Layer 15 of a small transformer language model trained on English Wikipedia (19 layers, counted from 0, width 96).
A neuron's activation on a vector x is SiLU(gate . x) times (in . x), where the dot is the dot product.
The model reads these tokens: ";" " " "3" "4" ";" " " "2" "\n" "F" "ama" "lic" "ão" " (" "loan" "):" " "

The vector x that enters this layer's MLP at each token. A number n stands for (n - 128) times 0.038.
0 ";": 138, 128, 115, 111, 145, 111, 159, 146, 157, 154, 107, 140, 124, 139, 143, 158, 107, 123, 103, 103, 97, 169, 155, 123, 112, 115, 98, 141, 152, 112, 121, 155, 131, 146, 136, 150, 134, 157, 132, 99, 115, 154, 123, 117, 98, 136, 131, 94, 150, 118, 85, 121, 136, 109, 41, 99, 126, 122, 111, 123, 66, 134, 158, 107, 147, 164, 109, 119, 136, 157, 78, 168, 120, 138, 113, 86, 133, 118, 118, 134, 144, 249, 83, 154, 118, 152, 139, 137, 163, 112, 131, 124, 151, 116, 123, 133
1 " ": 121, 115, 133, 93, 146, 134, 166, 148, 141, 160, 123, 156, 136, 179, 129, 138, 120, 122, 97, 138, 121, 171, 152, 125, 96, 96, 141, 136, 146, 107, 108, 145, 154, 142, 124, 145, 119, 122, 132, 134, 137, 143, 100, 114, 98, 129, 160, 85, 150, 163, 88, 97, 128, 121, 68, 115, 118, 146, 141, 118, 79, 139, 143, 88, 148, 166, 133, 110, 150, 159, 97, 145, 137, 122, 81, 76, 140, 116, 113, 86, 120, 170, 112, 128, 89, 134, 226, 114, 144, 126, 113, 120, 145, 153, 74, 163
2 "3": 112, 146, 123, 149, 141, 117, 111, 145, 129, 154, 109, 140, 118, 172, 193, 119, 90, 95, 76, 108, 125, 153, 149, 138, 156, 106, 123, 126, 132, 131, 75, 94, 134, 99, 164, 108, 119, 81, 92, 137, 139, 145, 142, 154, 118, 106, 140, 150, 124, 141, 100, 131, 164, 142, 71, 133, 127, 146, 148, 148, 119, 113, 133, 122, 123, 181, 105, 125, 109, 171, 109, 166, 136, 156, 121, 74, 123, 144, 76, 143, 124, 147, 129, 160, 104, 154, 206, 125, 168, 101, 125, 102, 100, 105, 91, 135
3 "4": 128, 140, 119, 118, 135, 119, 115, 169, 135, 129, 117, 133, 139, 168, 197, 146, 89, 74, 104, 90, 145, 160, 163, 131, 164, 116, 96, 135, 143, 125, 95, 97, 140, 85, 145, 111, 116, 95, 83, 153, 143, 149, 152, 129, 104, 114, 139, 125, 116, 113, 91, 148, 146, 154, 98, 178, 121, 141, 148, 156, 93, 119, 110, 122, 106, 177, 112, 114, 114, 141, 143, 164, 104, 160, 121, 83, 114, 140, 96, 169, 109, 147, 125, 160, 118, 156, 185, 112, 166, 120, 117, 122, 79, 90, 97, 156
4 ";": 143, 137, 117, 116, 155, 137, 110, 134, 121, 126, 114, 113, 136, 143, 153, 161, 131, 140, 98, 93, 101, 156, 157, 122, 112, 70, 96, 164, 140, 86, 136, 117, 120, 116, 123, 110, 108, 163, 122, 143, 135, 171, 139, 123, 92, 134, 119, 113, 147, 111, 105, 137, 137, 99, 69, 101, 110, 125, 147, 78, 50, 157, 119, 138, 152, 190, 103, 115, 120, 158, 124, 172, 113, 138, 153, 83, 150, 145, 142, 109, 170, 211, 101, 139, 136, 129, 111, 117, 170, 117, 127, 134, 143, 104, 159, 157
5 " ": 145, 116, 152, 101, 159, 156, 135, 162, 129, 152, 119, 147, 120, 179, 122, 166, 109, 118, 110, 132, 121, 171, 147, 135, 123, 73, 166, 146, 126, 77, 108, 104, 157, 116, 119, 115, 124, 97, 118, 145, 150, 126, 109, 113, 101, 116, 154, 91, 144, 153, 98, 89, 152, 132, 92, 109, 122, 166, 153, 102, 86, 152, 125, 89, 160, 184, 150, 125, 137, 172, 140, 151, 131, 115, 103, 75, 146, 138, 143, 90, 128, 92, 93, 124, 117, 117, 192, 89, 139, 130, 93, 127, 144, 137, 95, 172
6 "2": 113, 111, 118, 163, 137, 164, 123, 129, 120, 145, 94, 119, 125, 160, 187, 141, 98, 98, 68, 110, 122, 156, 131, 127, 141, 84, 163, 144, 136, 132, 93, 89, 110, 102, 155, 118, 104, 71, 86, 141, 152, 142, 131, 132, 115, 113, 144, 132, 112, 131, 104, 94, 174, 124, 77, 156, 142, 167, 151, 149, 139, 144, 109, 108, 116, 203, 140, 137, 106, 172, 120, 153, 128, 185, 128, 105, 128, 147, 95, 122, 125, 108, 108, 160, 128, 149, 176, 121, 172, 116, 100, 106, 115, 116, 98, 137
7 "\n": 163, 149, 98, 73, 147, 141, 127, 155, 150, 115, 117, 189, 98, 137, 158, 138, 111, 131, 137, 72, 122, 171, 127, 120, 140, 78, 153, 134, 120, 102, 132, 155, 115, 129, 137, 115, 117, 120, 129, 128, 115, 135, 131, 165, 117, 141, 117, 108, 122, 153, 102, 140, 147, 121, 72, 139, 111, 107, 140, 83, 84, 140, 62, 142, 121, 156, 114, 135, 126, 139, 126, 130, 121, 159, 122, 90, 133, 143, 123, 98, 176, 209, 114, 127, 115, 107, 138, 121, 164, 109, 129, 104, 153, 191, 83, 171
8 "F": 140, 134, 105, 133, 140, 122, 139, 149, 102, 158, 136, 107, 96, 180, 118, 94, 102, 145, 103, 106, 143, 137, 161, 87, 133, 94, 159, 142, 145, 91, 142, 125, 82, 139, 165, 124, 94, 101, 133, 154, 141, 131, 134, 136, 146, 123, 155, 114, 148, 150, 79, 131, 152, 124, 141, 130, 158, 115, 81, 103, 134, 161, 147, 107, 125, 179, 100, 175, 109, 138, 121, 79, 127, 142, 148, 140, 139, 110, 117, 112, 99, 182, 98, 142, 83, 105, 216, 143, 114, 119, 112, 72, 138, 126, 164, 114
9 "ama": 128, 166, 102, 63, 128, 168, 94, 119, 147, 165, 164, 143, 89, 116, 121, 132, 112, 102, 102, 114, 92, 125, 116, 155, 123, 92, 141, 48, 113, 114, 140, 126, 146, 129, 140, 114, 175, 130, 108, 137, 126, 141, 171, 121, 157, 134, 126, 131, 143, 142, 153, 149, 90, 122, 140, 94, 137, 103, 128, 93, 168, 104, 149, 141, 119, 166, 127, 123, 79, 127, 161, 118, 116, 144, 152, 99, 87, 151, 123, 143, 163, 182, 106, 136, 135, 140, 207, 136, 114, 98, 118, 169, 121, 106, 120, 103
10 "lic": 122, 157, 111, 77, 119, 177, 117, 119, 130, 109, 168, 92, 108, 151, 117, 153, 125, 145, 86, 74, 124, 113, 131, 152, 136, 95, 136, 115, 141, 123, 110, 141, 108, 107, 139, 126, 146, 147, 94, 99, 150, 127, 226, 116, 134, 147, 140, 123, 144, 154, 160, 130, 133, 104, 175, 123, 153, 105, 120, 99, 127, 104, 109, 109, 139, 152, 116, 120, 164, 118, 114, 110, 102, 138, 114, 116, 144, 148, 139, 144, 115, 236, 91, 157, 147, 86, 151, 113, 157, 111, 102, 134, 117, 114, 125, 105
11 "ão": 164, 129, 73, 115, 92, 180, 130, 144, 140, 128, 129, 131, 127, 111, 149, 111, 84, 135, 102, 84, 114, 122, 118, 150, 116, 81, 139, 83, 129, 124, 84, 115, 116, 134, 181, 99, 196, 147, 117, 90, 137, 128, 181, 162, 134, 174, 123, 150, 154, 137, 143, 124, 99, 124, 115, 103, 128, 164, 136, 102, 168, 136, 134, 130, 160, 146, 126, 131, 109, 115, 133, 100, 146, 133, 112, 79, 120, 131, 110, 146, 134, 216, 108, 153, 125, 92, 161, 129, 141, 125, 128, 152, 84, 107, 134, 105
12 " (": 138, 151, 96, 135, 149, 108, 111, 185, 156, 170, 130, 142, 103, 143, 139, 122, 146, 146, 115, 108, 92, 128, 118, 119, 140, 97, 166, 100, 110, 108, 84, 109, 110, 121, 137, 142, 142, 103, 134, 117, 120, 146, 103, 127, 170, 167, 113, 101, 157, 163, 146, 133, 127, 155, 151, 111, 124, 161, 132, 106, 98, 145, 100, 136, 134, 136, 128, 143, 152, 155, 107, 96, 153, 148, 88, 36, 141, 106, 147, 118, 146, 176, 82, 108, 106, 64, 188, 139, 143, 140, 153, 80, 133, 155, 113, 111
13 "loan": 152, 147, 82, 114, 129, 125, 177, 143, 154, 146, 120, 118, 126, 123, 101, 118, 107, 79, 96, 116, 125, 93, 125, 190, 139, 114, 148, 131, 114, 138, 127, 104, 100, 105, 187, 160, 166, 122, 129, 130, 148, 156, 162, 146, 144, 160, 111, 97, 146, 155, 128, 140, 108, 102, 67, 173, 122, 166, 120, 95, 179, 139, 89, 134, 140, 148, 124, 93, 142, 130, 93, 135, 118, 137, 121, 73, 143, 145, 159, 132, 130, 188, 92, 94, 105, 85, 153, 134, 142, 113, 149, 98, 108, 127, 96, 143
14 "):": 156, 136, 108, 132, 175, 123, 122, 162, 126, 147, 122, 108, 107, 125, 154, 130, 114, 149, 101, 80, 116, 132, 141, 140, 120, 97, 149, 144, 122, 97, 123, 123, 126, 146, 162, 119, 133, 171, 124, 105, 109, 132, 138, 129, 91, 149, 103, 119, 158, 141, 139, 150, 116, 96, 65, 118, 137, 111, 160, 93, 89, 171, 101, 118, 129, 188, 124, 120, 136, 145, 95, 131, 103, 159, 128, 43, 141, 140, 159, 108, 158, 211, 84, 135, 102, 117, 131, 90, 166, 150, 148, 133, 138, 96, 120, 161
15 " ": 142, 121, 124, 119, 166, 154, 129, 154, 136, 166, 154, 153, 142, 167, 126, 149, 101, 119, 98, 133, 122, 154, 124, 139, 104, 77, 200, 145, 122, 88, 101, 106, 127, 139, 155, 104, 125, 108, 126, 121, 130, 119, 107, 119, 96, 154, 139, 97, 160, 164, 105, 94, 139, 126, 109, 92, 136, 152, 166, 105, 94, 153, 132, 89, 154, 196, 140, 123, 150, 141, 123, 114, 123, 138, 90, 68, 141, 143, 159, 77, 119, 133, 105, 116, 95, 117, 190, 77, 144, 128, 119, 121, 129, 134, 95, 170

Each question shows the input weights of one neuron of the MLP. A number n stands for (n - 128) times 0.013.

n172 gate: 112, 155, 110, 125, 136, 124, 166, 100, 170, 115, 113, 114, 105, 138, 120, 125, 132, 124, 151, 109, 122, 171, 131, 117, 130, 111, 153, 110, 128, 107, 97, 124, 130, 115, 140, 93, 168, 114, 105, 124, 143, 140, 136, 152, 130, 151, 120, 111, 164, 107, 106, 94, 103, 154, 161, 144, 148, 140, 159, 92, 108, 147, 132, 164, 141, 149, 124, 132, 106, 121, 108, 151, 118, 144, 106, 121, 122, 113, 156, 118, 161, 123, 156, 91, 120, 128, 149, 147, 139, 125, 119, 96, 101, 105, 129, 131
n172 in: 119, 114, 99, 106, 142, 175, 130, 158, 117, 141, 126, 164, 134, 143, 147, 129, 119, 141, 117, 145, 108, 121, 121, 99, 121, 147, 136, 133, 137, 136, 155, 122, 138, 141, 76, 115, 125, 82, 140, 145, 123, 126, 111, 167, 96, 105, 106, 127, 162, 145, 121, 119, 132, 112, 136, 135, 134, 135, 142, 119, 113, 149, 142, 130, 118, 96, 114, 122, 158, 149, 99, 145, 111, 151, 145, 87, 161, 137, 144, 144, 115, 161, 115, 138, 135, 132, 131, 117, 119, 138, 119, 141, 102, 150, 94, 103
Its three highest activations, in order, are on tokens 12 " (", 15 " ", 7 "\n"

n63 gate: 101, 157, 125, 126, 120, 137, 111, 141, 157, 145, 113, 124, 128, 129, 90, 141, 181, 178, 137, 90, 137, 132, 122, 150, 120, 106, 111, 116, 132, 129, 101, 101, 105, 158, 108, 128, 112, 153, 149, 110, 131, 151, 153, 189, 137, 131, 132, 137, 135, 169, 83, 133, 120, 143, 102, 161, 103, 135, 161, 137, 121, 142, 91, 130, 157, 110, 166, 106, 108, 127, 117, 96, 121, 142, 121, 156, 125, 96, 130, 127, 126, 93, 108, 143, 117, 135, 164, 168, 82, 111, 133, 208, 95, 94, 148, 109
n63 in: 110, 129, 134, 136, 90, 141, 83, 143, 89, 108, 188, 114, 116, 140, 138, 101, 141, 108, 129, 110, 139, 106, 155, 177, 123, 106, 120, 109, 180, 117, 164, 112, 107, 134, 154, 103, 125, 158, 159, 116, 140, 110, 133, 148, 130, 135, 97, 173, 148, 145, 126, 130, 109, 89, 130, 148, 119, 144, 91, 115, 138, 139, 102, 131, 96, 130, 108, 72, 98, 161, 163, 97, 90, 132, 91, 126, 164, 136, 152, 164, 121, 120, 108, 159, 108, 96, 149, 93, 136, 136, 149, 195, 151, 116, 137, 117
It fires most on token 11 "ão"

n249 gate: 109, 124, 132, 129, 103, 113, 156, 142, 102, 110, 110, 154, 121, 156, 147, 144, 148, 152, 160, 100, 205, 115, 114, 130, 117, 167, 112, 123, 175, 168, 109, 121, 162, 115, 169, 138, 84, 106, 131, 123, 144, 116, 155, 134, 126, 122, 126, 139, 90, 144, 130, 157, 132, 140, 139, 102, 89, 161, 129, 138, 132, 91, 159, 108, 84, 132, 93, 139, 111, 100, 117, 146, 109, 123, 116, 181, 83, 117, 81, 164, 184, 168, 136, 163, 114, 105, 120, 133, 95, 150, 149, 133, 110, 102, 107, 114
n249 in: 100, 111, 149, 150, 137, 105, 117, 144, 131, 173, 119, 91, 139, 104, 112, 115, 87, 148, 89, 115, 96, 141, 137, 127, 144, 114, 108, 99, 140, 96, 121, 94, 112, 139, 108, 144, 158, 145, 137, 130, 126, 148, 58, 129, 118, 122, 119, 119, 126, 163, 79, 134, 106, 117, 91, 154, 165, 134, 121, 125, 101, 147, 135, 140, 136, 113, 82, 127, 187, 137, 128, 149, 109, 142, 103, 128, 166, 109, 166, 113, 137, 121, 131, 120, 146, 116, 148, 144, 138, 96, 152, 141, 166, 198, 148, 147
On which token does it fire most, and how strongly? 2 "3", at about 2.6

n204 gate: 120, 122, 106, 124, 125, 125, 140, 116, 111, 112, 94, 159, 126, 137, 129, 147, 99, 148, 104, 125, 112, 112, 106, 164, 145, 157, 164, 124, 149, 128, 127, 165, 102, 156, 98, 155, 127, 137, 141, 150, 102, 141, 150, 102, 136, 117, 101, 169, 102, 120, 95, 150, 123, 147, 115, 146, 106, 159, 131, 125, 123, 133, 123, 133, 103, 78, 115, 138, 128, 107, 123, 133, 127, 138, 127, 173, 142, 115, 113, 114, 151, 147, 117, 161, 146, 97, 118, 106, 126, 98, 184, 76, 144, 82, 139, 133
n204 in: 165, 152, 99, 117, 137, 95, 150, 140, 126, 113, 124, 117, 140, 151, 135, 187, 109, 134, 129, 157, 113, 165, 103, 188, 132, 168, 148, 162, 168, 142, 83, 132, 134, 165, 91, 136, 139, 104, 132, 159, 103, 149, 146, 97, 136, 149, 79, 171, 111, 139, 87, 175, 103, 153, 110, 158, 76, 135, 64, 109, 139, 135, 120, 77, 98, 94, 114, 95, 105, 132, 110, 132, 122, 149, 104, 119, 135, 130, 95, 170, 148, 125, 100, 117, 135, 148, 156, 154, 82, 123, 139, 88, 148, 102, 95, 101
Its three highest activations, in order, are on tokens 13 "loan", 0 ";", 7 "\n"

n178 gate: 147, 106, 172, 121, 120, 127, 167, 183, 164, 114, 128, 126, 143, 142, 146, 129, 142, 144, 144, 152, 151, 136, 107, 147, 119, 106, 160, 141, 162, 121, 100, 145, 117, 146, 103, 88, 154, 130, 96, 157, 156, 114, 116, 147, 125, 142, 163, 109, 107, 121, 147, 143, 106, 120, 106, 109, 87, 140, 123, 121, 108, 131, 171, 110, 169, 93, 152, 135, 116, 101, 137, 106, 102, 91, 76, 121, 121, 125, 131, 116, 104, 124, 153, 145, 111, 158, 124, 89, 127, 152, 90, 145, 107, 128, 91, 165
n178 in: 140, 123, 124, 112, 132, 144, 147, 131, 156, 186, 142, 111, 141, 131, 144, 139, 148, 134, 158, 145, 156, 150, 102, 124, 97, 114, 92, 154, 148, 125, 117, 166, 120, 143, 88, 138, 132, 110, 101, 147, 101, 140, 76, 123, 108, 172, 176, 136, 113, 135, 155, 98, 119, 119, 151, 115, 125, 172, 140, 147, 124, 199, 132, 118, 118, 129, 139, 112, 166, 156, 132, 151, 125, 58, 117, 125, 114, 148, 132, 117, 129, 89, 130, 98, 154, 133, 115, 122, 125, 173, 119, 165, 111, 124, 90, 154
On which two tokens does it fire most, strongest first? 5 " ", 1 " "

n23 gate: 155, 138, 97, 99, 122, 108, 133, 150, 128, 116, 102, 120, 116, 155, 137, 98, 115, 104, 129, 138, 117, 131, 155, 120, 179, 129, 143, 127, 182, 105, 144, 103, 111, 142, 121, 97, 136, 125, 110, 142, 125, 97, 142, 118, 93, 166, 162, 131, 160, 147, 127, 128, 130, 90, 125, 129, 122, 175, 159, 125, 139, 120, 132, 173, 92, 118, 144, 112, 123, 102, 92, 126, 158, 102, 84, 78, 146, 139, 138, 136, 114, 138, 147, 127, 125, 100, 112, 146, 123, 118, 143, 150, 159, 131, 146, 133
n23 in: 136, 86, 154, 141, 59, 122, 105, 126, 132, 126, 107, 126, 103, 88, 159, 93, 117, 142, 140, 109, 98, 163, 121, 134, 83, 67, 102, 157, 111, 118, 131, 147, 119, 178, 149, 93, 132, 114, 130, 139, 144, 145, 128, 113, 110, 135, 159, 110, 146, 148, 144, 129, 141, 139, 165, 141, 123, 152, 140, 151, 161, 135, 112, 123, 150, 117, 124, 112, 110, 148, 100, 97, 144, 76, 106, 141, 153, 113, 83, 143, 127, 111, 170, 68, 150, 119, 116, 126, 114, 138, 161, 135, 136, 161, 164, 154
It fires most on token 11 "ão"

n206 gate: 135, 143, 125, 107, 127, 129, 131, 130, 123, 131, 131, 124, 105, 158, 133, 154, 141, 130, 128, 145, 135, 121, 163, 119, 136, 141, 110, 185, 171, 156, 106, 131, 143, 105, 144, 168, 87, 128, 113, 127, 143, 130, 120, 127, 150, 135, 126, 118, 102, 127, 129, 150, 124, 138, 130, 112, 132, 119, 135, 159, 100, 129, 85, 117, 93, 142, 114, 93, 119, 138, 124, 113, 127, 125, 126, 136, 114, 116, 117, 99, 132, 96, 148, 120, 100, 130, 61, 130, 124, 141, 101, 139, 133, 130, 123, 147
n206 in: 103, 117, 133, 102, 127, 144, 168, 125, 155, 90, 96, 137, 97, 179, 145, 156, 140, 85, 111, 152, 93, 152, 185, 166, 117, 157, 173, 164, 169, 176, 96, 109, 131, 151, 144, 143, 79, 91, 115, 129, 131, 146, 123, 144, 153, 149, 184, 78, 136, 115, 126, 116, 135, 133, 100, 164, 116, 193, 122, 115, 160, 96, 119, 85, 96, 125, 94, 88, 129, 149, 71, 162, 121, 89, 98, 111, 97, 113, 125, 114, 104, 152, 141, 140, 111, 117, 80, 188, 101, 140, 109, 115, 64, 136, 213, 124
On which token does it fire most, and how strongly? 3 "4", at about 11

n132 gate: 108, 158, 165, 198, 108, 123, 146, 91, 123, 160, 143, 175, 172, 129, 138, 156, 134, 109, 140, 117, 71, 116, 88, 97, 156, 128, 94, 145, 134, 105, 134, 159, 124, 106, 145, 160, 139, 120, 122, 135, 134, 99, 135, 147, 148, 165, 133, 141, 129, 132, 114, 158, 91, 136, 98, 147, 126, 147, 156, 132, 111, 130, 103, 121, 161, 115, 91, 166, 121, 112, 113, 112, 127, 132, 107, 114, 155, 113, 90, 137, 99, 132, 101, 108, 135, 122, 127, 120, 121, 92, 116, 119, 109, 85, 134, 158
n132 in: 134, 151, 124, 103, 101, 170, 140, 94, 85, 100, 156, 132, 138, 119, 161, 142, 100, 141, 150, 138, 107, 146, 118, 126, 126, 166, 157, 125, 140, 117, 142, 103, 141, 79, 106, 91, 123, 163, 160, 92, 104, 103, 158, 178, 111, 101, 134, 107, 97, 161, 103, 169, 161, 124, 131, 158, 140, 143, 90, 119, 117, 169, 157, 166, 130, 141, 85, 132, 98, 164, 129, 105, 159, 96, 109, 135, 106, 156, 126, 111, 97, 121, 164, 114, 111, 133, 149, 115, 119, 84, 115, 157, 138, 182, 143, 76
It fires most on token 11 "ão"

n183 gate: 121, 166, 116, 97, 173, 133, 123, 142, 109, 124, 190, 148, 87, 130, 142, 120, 143, 175, 144, 116, 114, 121, 110, 140, 112, 131, 134, 141, 162, 101, 136, 128, 149, 168, 118, 96, 123, 116, 124, 105, 140, 115, 110, 124, 93, 123, 115, 91, 114, 141, 121, 173, 108, 71, 115, 152, 127, 172, 98, 140, 94, 134, 106, 117, 156, 131, 88, 133, 128, 101, 146, 137, 122, 168, 151, 163, 129, 137, 88, 128, 111, 103, 132, 124, 103, 155, 157, 90, 117, 132, 134, 143, 126, 146, 143, 127
n183 in: 132, 127, 168, 125, 142, 180, 134, 159, 131, 86, 70, 135, 113, 129, 145, 129, 129, 109, 123, 150, 154, 169, 146, 137, 156, 129, 117, 150, 124, 128, 131, 161, 130, 118, 117, 156, 103, 127, 139, 150, 125, 129, 117, 152, 102, 158, 154, 119, 99, 134, 125, 93, 119, 128, 96, 120, 173, 146, 162, 119, 154, 115, 111, 151, 105, 125, 111, 122, 169, 84, 99, 71, 107, 106, 164, 132, 81, 98, 138, 163, 156, 149, 101, 133, 140, 121, 115, 121, 118, 140, 151, 127, 146, 92, 118, 162
It fires most on token 7 "\n"

n133 gate: 104, 128, 151, 182, 105, 117, 140, 163, 140, 147, 97, 80, 95, 139, 86, 136, 156, 146, 100, 120, 120, 138, 126, 90, 131, 130, 154, 130, 75, 125, 136, 111, 102, 113, 131, 108, 141, 122, 135, 123, 98, 147, 156, 136, 123, 90, 121, 105, 120, 148, 97, 126, 154, 122, 152, 166, 180, 101, 143, 92, 117, 106, 112, 96, 166, 132, 161, 125, 162, 93, 96, 147, 176, 137, 115, 131, 106, 117, 163, 99, 188, 111, 131, 129, 117, 100, 120, 164, 143, 161, 82, 191, 97, 166, 157, 136
n133 in: 79, 107, 93, 127, 143, 156, 124, 130, 143, 128, 142, 135, 152, 125, 85, 74, 121, 173, 114, 137, 164, 122, 98, 103, 178, 141, 133, 135, 209, 111, 169, 139, 139, 125, 108, 110, 131, 168, 187, 129, 135, 133, 64, 159, 82, 109, 151, 136, 111, 147, 127, 112, 146, 85, 131, 172, 135, 133, 172, 49, 156, 88, 111, 133, 149, 187, 93, 127, 105, 119, 83, 155, 110, 94, 160, 87, 105, 150, 133, 177, 135, 113, 106, 162, 97, 160, 92, 98, 125, 112, 138, 134, 163, 82, 101, 111
It fires most on token 14 "):"

n105 gate: 118, 129, 67, 131, 109, 144, 143, 120, 89, 120, 127, 142, 118, 131, 162, 130, 147, 151, 131, 111, 149, 75, 119, 128, 121, 125, 145, 132, 141, 120, 135, 121, 151, 154, 155, 129, 131, 110, 72, 140, 135, 145, 140, 122, 116, 139, 87, 108, 154, 109, 124, 106, 114, 94, 105, 148, 148, 149, 110, 171, 174, 121, 153, 120, 99, 125, 126, 133, 152, 125, 142, 74, 153, 117, 164, 104, 98, 129, 144, 118, 136, 111, 107, 70, 162, 160, 135, 123, 160, 147, 136, 88, 142, 106, 138, 123
n105 in: 177, 131, 149, 156, 173, 111, 127, 88, 108, 131, 114, 164, 125, 115, 154, 100, 158, 155, 119, 121, 144, 70, 129, 127, 105, 134, 112, 105, 121, 123, 120, 94, 144, 145, 107, 145, 122, 111, 100, 122, 160, 94, 159, 130, 157, 150, 142, 106, 188, 88, 121, 72, 106, 106, 144, 176, 126, 133, 116, 131, 154, 158, 142, 116, 82, 130, 130, 135, 183, 129, 115, 77, 97, 117, 162, 114, 102, 138, 137, 111, 115, 129, 74, 113, 137, 112, 160, 127, 145, 167, 143, 81, 139, 131, 119, 146
On which token does it fire most, and how strongly? 13 "loan", at about 17

n126 gate: 174, 137, 93, 156, 96, 142, 134, 133, 154, 142, 100, 130, 160, 137, 118, 176, 85, 115, 132, 169, 113, 127, 144, 150, 176, 104, 131, 138, 115, 89, 112, 82, 125, 74, 130, 93, 146, 137, 139, 146, 140, 115, 132, 133, 159, 130, 127, 147, 158, 135, 101, 134, 125, 117, 137, 110, 113, 99, 113, 119, 128, 129, 128, 138, 181, 124, 156, 142, 60, 153, 121, 139, 139, 125, 148, 127, 97, 87, 118, 128, 148, 144, 109, 133, 120, 104, 92, 78, 149, 144, 156, 167, 105, 116, 140, 141
n126 in: 135, 148, 97, 139, 104, 162, 104, 143, 97, 138, 116, 94, 179, 106, 114, 171, 132, 129, 135, 121, 111, 181, 124, 135, 114, 148, 98, 151, 133, 141, 111, 180, 94, 80, 118, 113, 124, 160, 130, 108, 132, 85, 151, 104, 103, 192, 126, 145, 111, 149, 135, 96, 107, 133, 157, 89, 107, 168, 127, 118, 144, 141, 118, 153, 123, 128, 92, 110, 129, 120, 154, 150, 146, 123, 128, 139, 116, 111, 122, 111, 139, 115, 179, 157, 129, 134, 153, 103, 98, 143, 98, 125, 115, 119, 114, 124
It fires most on token 11 "ão"

n41 gate: 144, 116, 159, 134, 122, 117, 102, 153, 131, 100, 140, 165, 86, 129, 163, 141, 113, 125, 108, 148, 115, 108, 116, 108, 120, 150, 127, 150, 139, 107, 123, 128, 145, 136, 123, 151, 136, 132, 93, 99, 132, 139, 175, 166, 125, 131, 157, 110, 130, 165, 104, 129, 129, 105, 113, 111, 142, 160, 72, 144, 157, 125, 145, 119, 93, 92, 118, 165, 126, 173, 162, 132, 143, 120, 107, 160, 97, 124, 147, 162, 97, 117, 160, 157, 123, 79, 111, 129, 76, 121, 180, 145, 98, 104, 136, 150
n41 in: 127, 89, 160, 126, 144, 105, 107, 154, 167, 140, 131, 123, 96, 129, 163, 119, 124, 130, 114, 132, 134, 125, 129, 146, 161, 121, 149, 79, 86, 150, 124, 116, 110, 104, 90, 154, 115, 180, 174, 107, 117, 98, 152, 176, 129, 102, 141, 125, 120, 196, 100, 123, 82, 113, 102, 168, 135, 131, 149, 137, 131, 154, 119, 83, 114, 134, 111, 161, 155, 153, 132, 141, 129, 105, 124, 127, 76, 105, 127, 143, 95, 126, 140, 144, 137, 96, 108, 131, 124, 174, 147, 116, 114, 85, 120, 99
It fires most on token 11 "ão"

n139 gate: 120, 142, 104, 105, 110, 134, 116, 108, 145, 119, 160, 114, 161, 142, 141, 156, 123, 93, 140, 112, 104, 179, 121, 136, 115, 117, 156, 149, 119, 123, 126, 117, 136, 127, 140, 154, 121, 107, 182, 113, 126, 115, 100, 129, 136, 143, 110, 104, 50, 136, 139, 107, 118, 123, 123, 150, 138, 106, 120, 116, 127, 140, 173, 133, 135, 117, 140, 144, 125, 146, 141, 136, 103, 137, 67, 103, 119, 125, 130, 127, 109, 152, 146, 123, 137, 107, 116, 149, 138, 77, 126, 140, 114, 142, 131, 139
n139 in: 121, 151, 136, 150, 138, 150, 123, 104, 179, 151, 93, 133, 116, 124, 131, 132, 142, 136, 111, 122, 139, 120, 111, 114, 153, 122, 110, 115, 127, 124, 110, 120, 139, 96, 151, 109, 179, 157, 115, 127, 123, 91, 118, 136, 122, 103, 159, 95, 137, 144, 120, 129, 129, 87, 144, 122, 126, 153, 109, 155, 127, 161, 96, 92, 88, 141, 129, 110, 111, 128, 107, 133, 160, 123, 153, 109, 143, 124, 127, 133, 153, 129, 159, 148, 108, 105, 153, 145, 155, 136, 72, 119, 134, 130, 142, 102
Its three highest activations, in order, are on tokens 1 " ", 12 " (", 0 ";"

n61 gate: 114, 104, 84, 143, 140, 124, 174, 117, 166, 107, 139, 118, 104, 95, 134, 97, 133, 151, 131, 161, 127, 123, 124, 82, 160, 116, 109, 100, 166, 138, 113, 178, 133, 151, 130, 117, 139, 110, 174, 95, 80, 169, 124, 127, 131, 122, 135, 136, 117, 150, 91, 126, 76, 148, 117, 116, 195, 176, 135, 137, 128, 181, 152, 131, 124, 137, 127, 105, 99, 135, 115, 127, 163, 113, 115, 134, 118, 84, 122, 138, 149, 138, 151, 92, 130, 83, 153, 123, 123, 118, 120, 148, 147, 93, 135, 133
n61 in: 150, 114, 143, 137, 135, 149, 135, 109, 111, 149, 123, 124, 122, 145, 147, 118, 109, 112, 118, 97, 144, 129, 164, 104, 134, 110, 130, 111, 107, 135, 150, 116, 147, 114, 119, 115, 158, 152, 129, 81, 106, 53, 139, 110, 111, 168, 100, 111, 180, 117, 182, 133, 142, 134, 155, 117, 124, 125, 164, 82, 146, 121, 131, 134, 105, 93, 132, 95, 166, 113, 142, 152, 142, 136, 116, 123, 154, 149, 123, 163, 123, 129, 77, 144, 130, 136, 145, 89, 178, 98, 152, 131, 110, 155, 156, 87
It fires most on token 11 "ão"

n79 gate: 131, 90, 145, 159, 148, 127, 142, 133, 90, 127, 134, 145, 183, 156, 120, 167, 128, 112, 132, 150, 140, 105, 130, 153, 102, 120, 146, 141, 146, 139, 114, 138, 89, 138, 144, 118, 117, 131, 131, 84, 114, 163, 105, 168, 123, 137, 143, 79, 107, 175, 137, 130, 95, 132, 118, 133, 88, 122, 129, 112, 117, 115, 153, 102, 161, 97, 156, 161, 129, 113, 76, 145, 145, 112, 103, 134, 119, 127, 133, 108, 107, 122, 112, 127, 154, 106, 163, 146, 117, 159, 107, 136, 145, 148, 144, 117
n79 in: 120, 86, 121, 124, 150, 160, 163, 97, 122, 125, 104, 155, 129, 129, 141, 113, 140, 157, 151, 129, 65, 162, 157, 145, 160, 167, 163, 130, 137, 194, 139, 102, 123, 111, 97, 130, 180, 158, 155, 155, 121, 106, 125, 129, 127, 107, 123, 101, 119, 106, 90, 150, 118, 139, 96, 133, 123, 136, 165, 174, 113, 129, 136, 149, 100, 176, 152, 148, 174, 113, 128, 126, 142, 128, 112, 131, 115, 110, 135, 106, 159, 100, 130, 79, 91, 140, 123, 107, 162, 142, 106, 94, 69, 135, 139, 104
On which token does it fire most, and how strongly? 1 " ", at about 14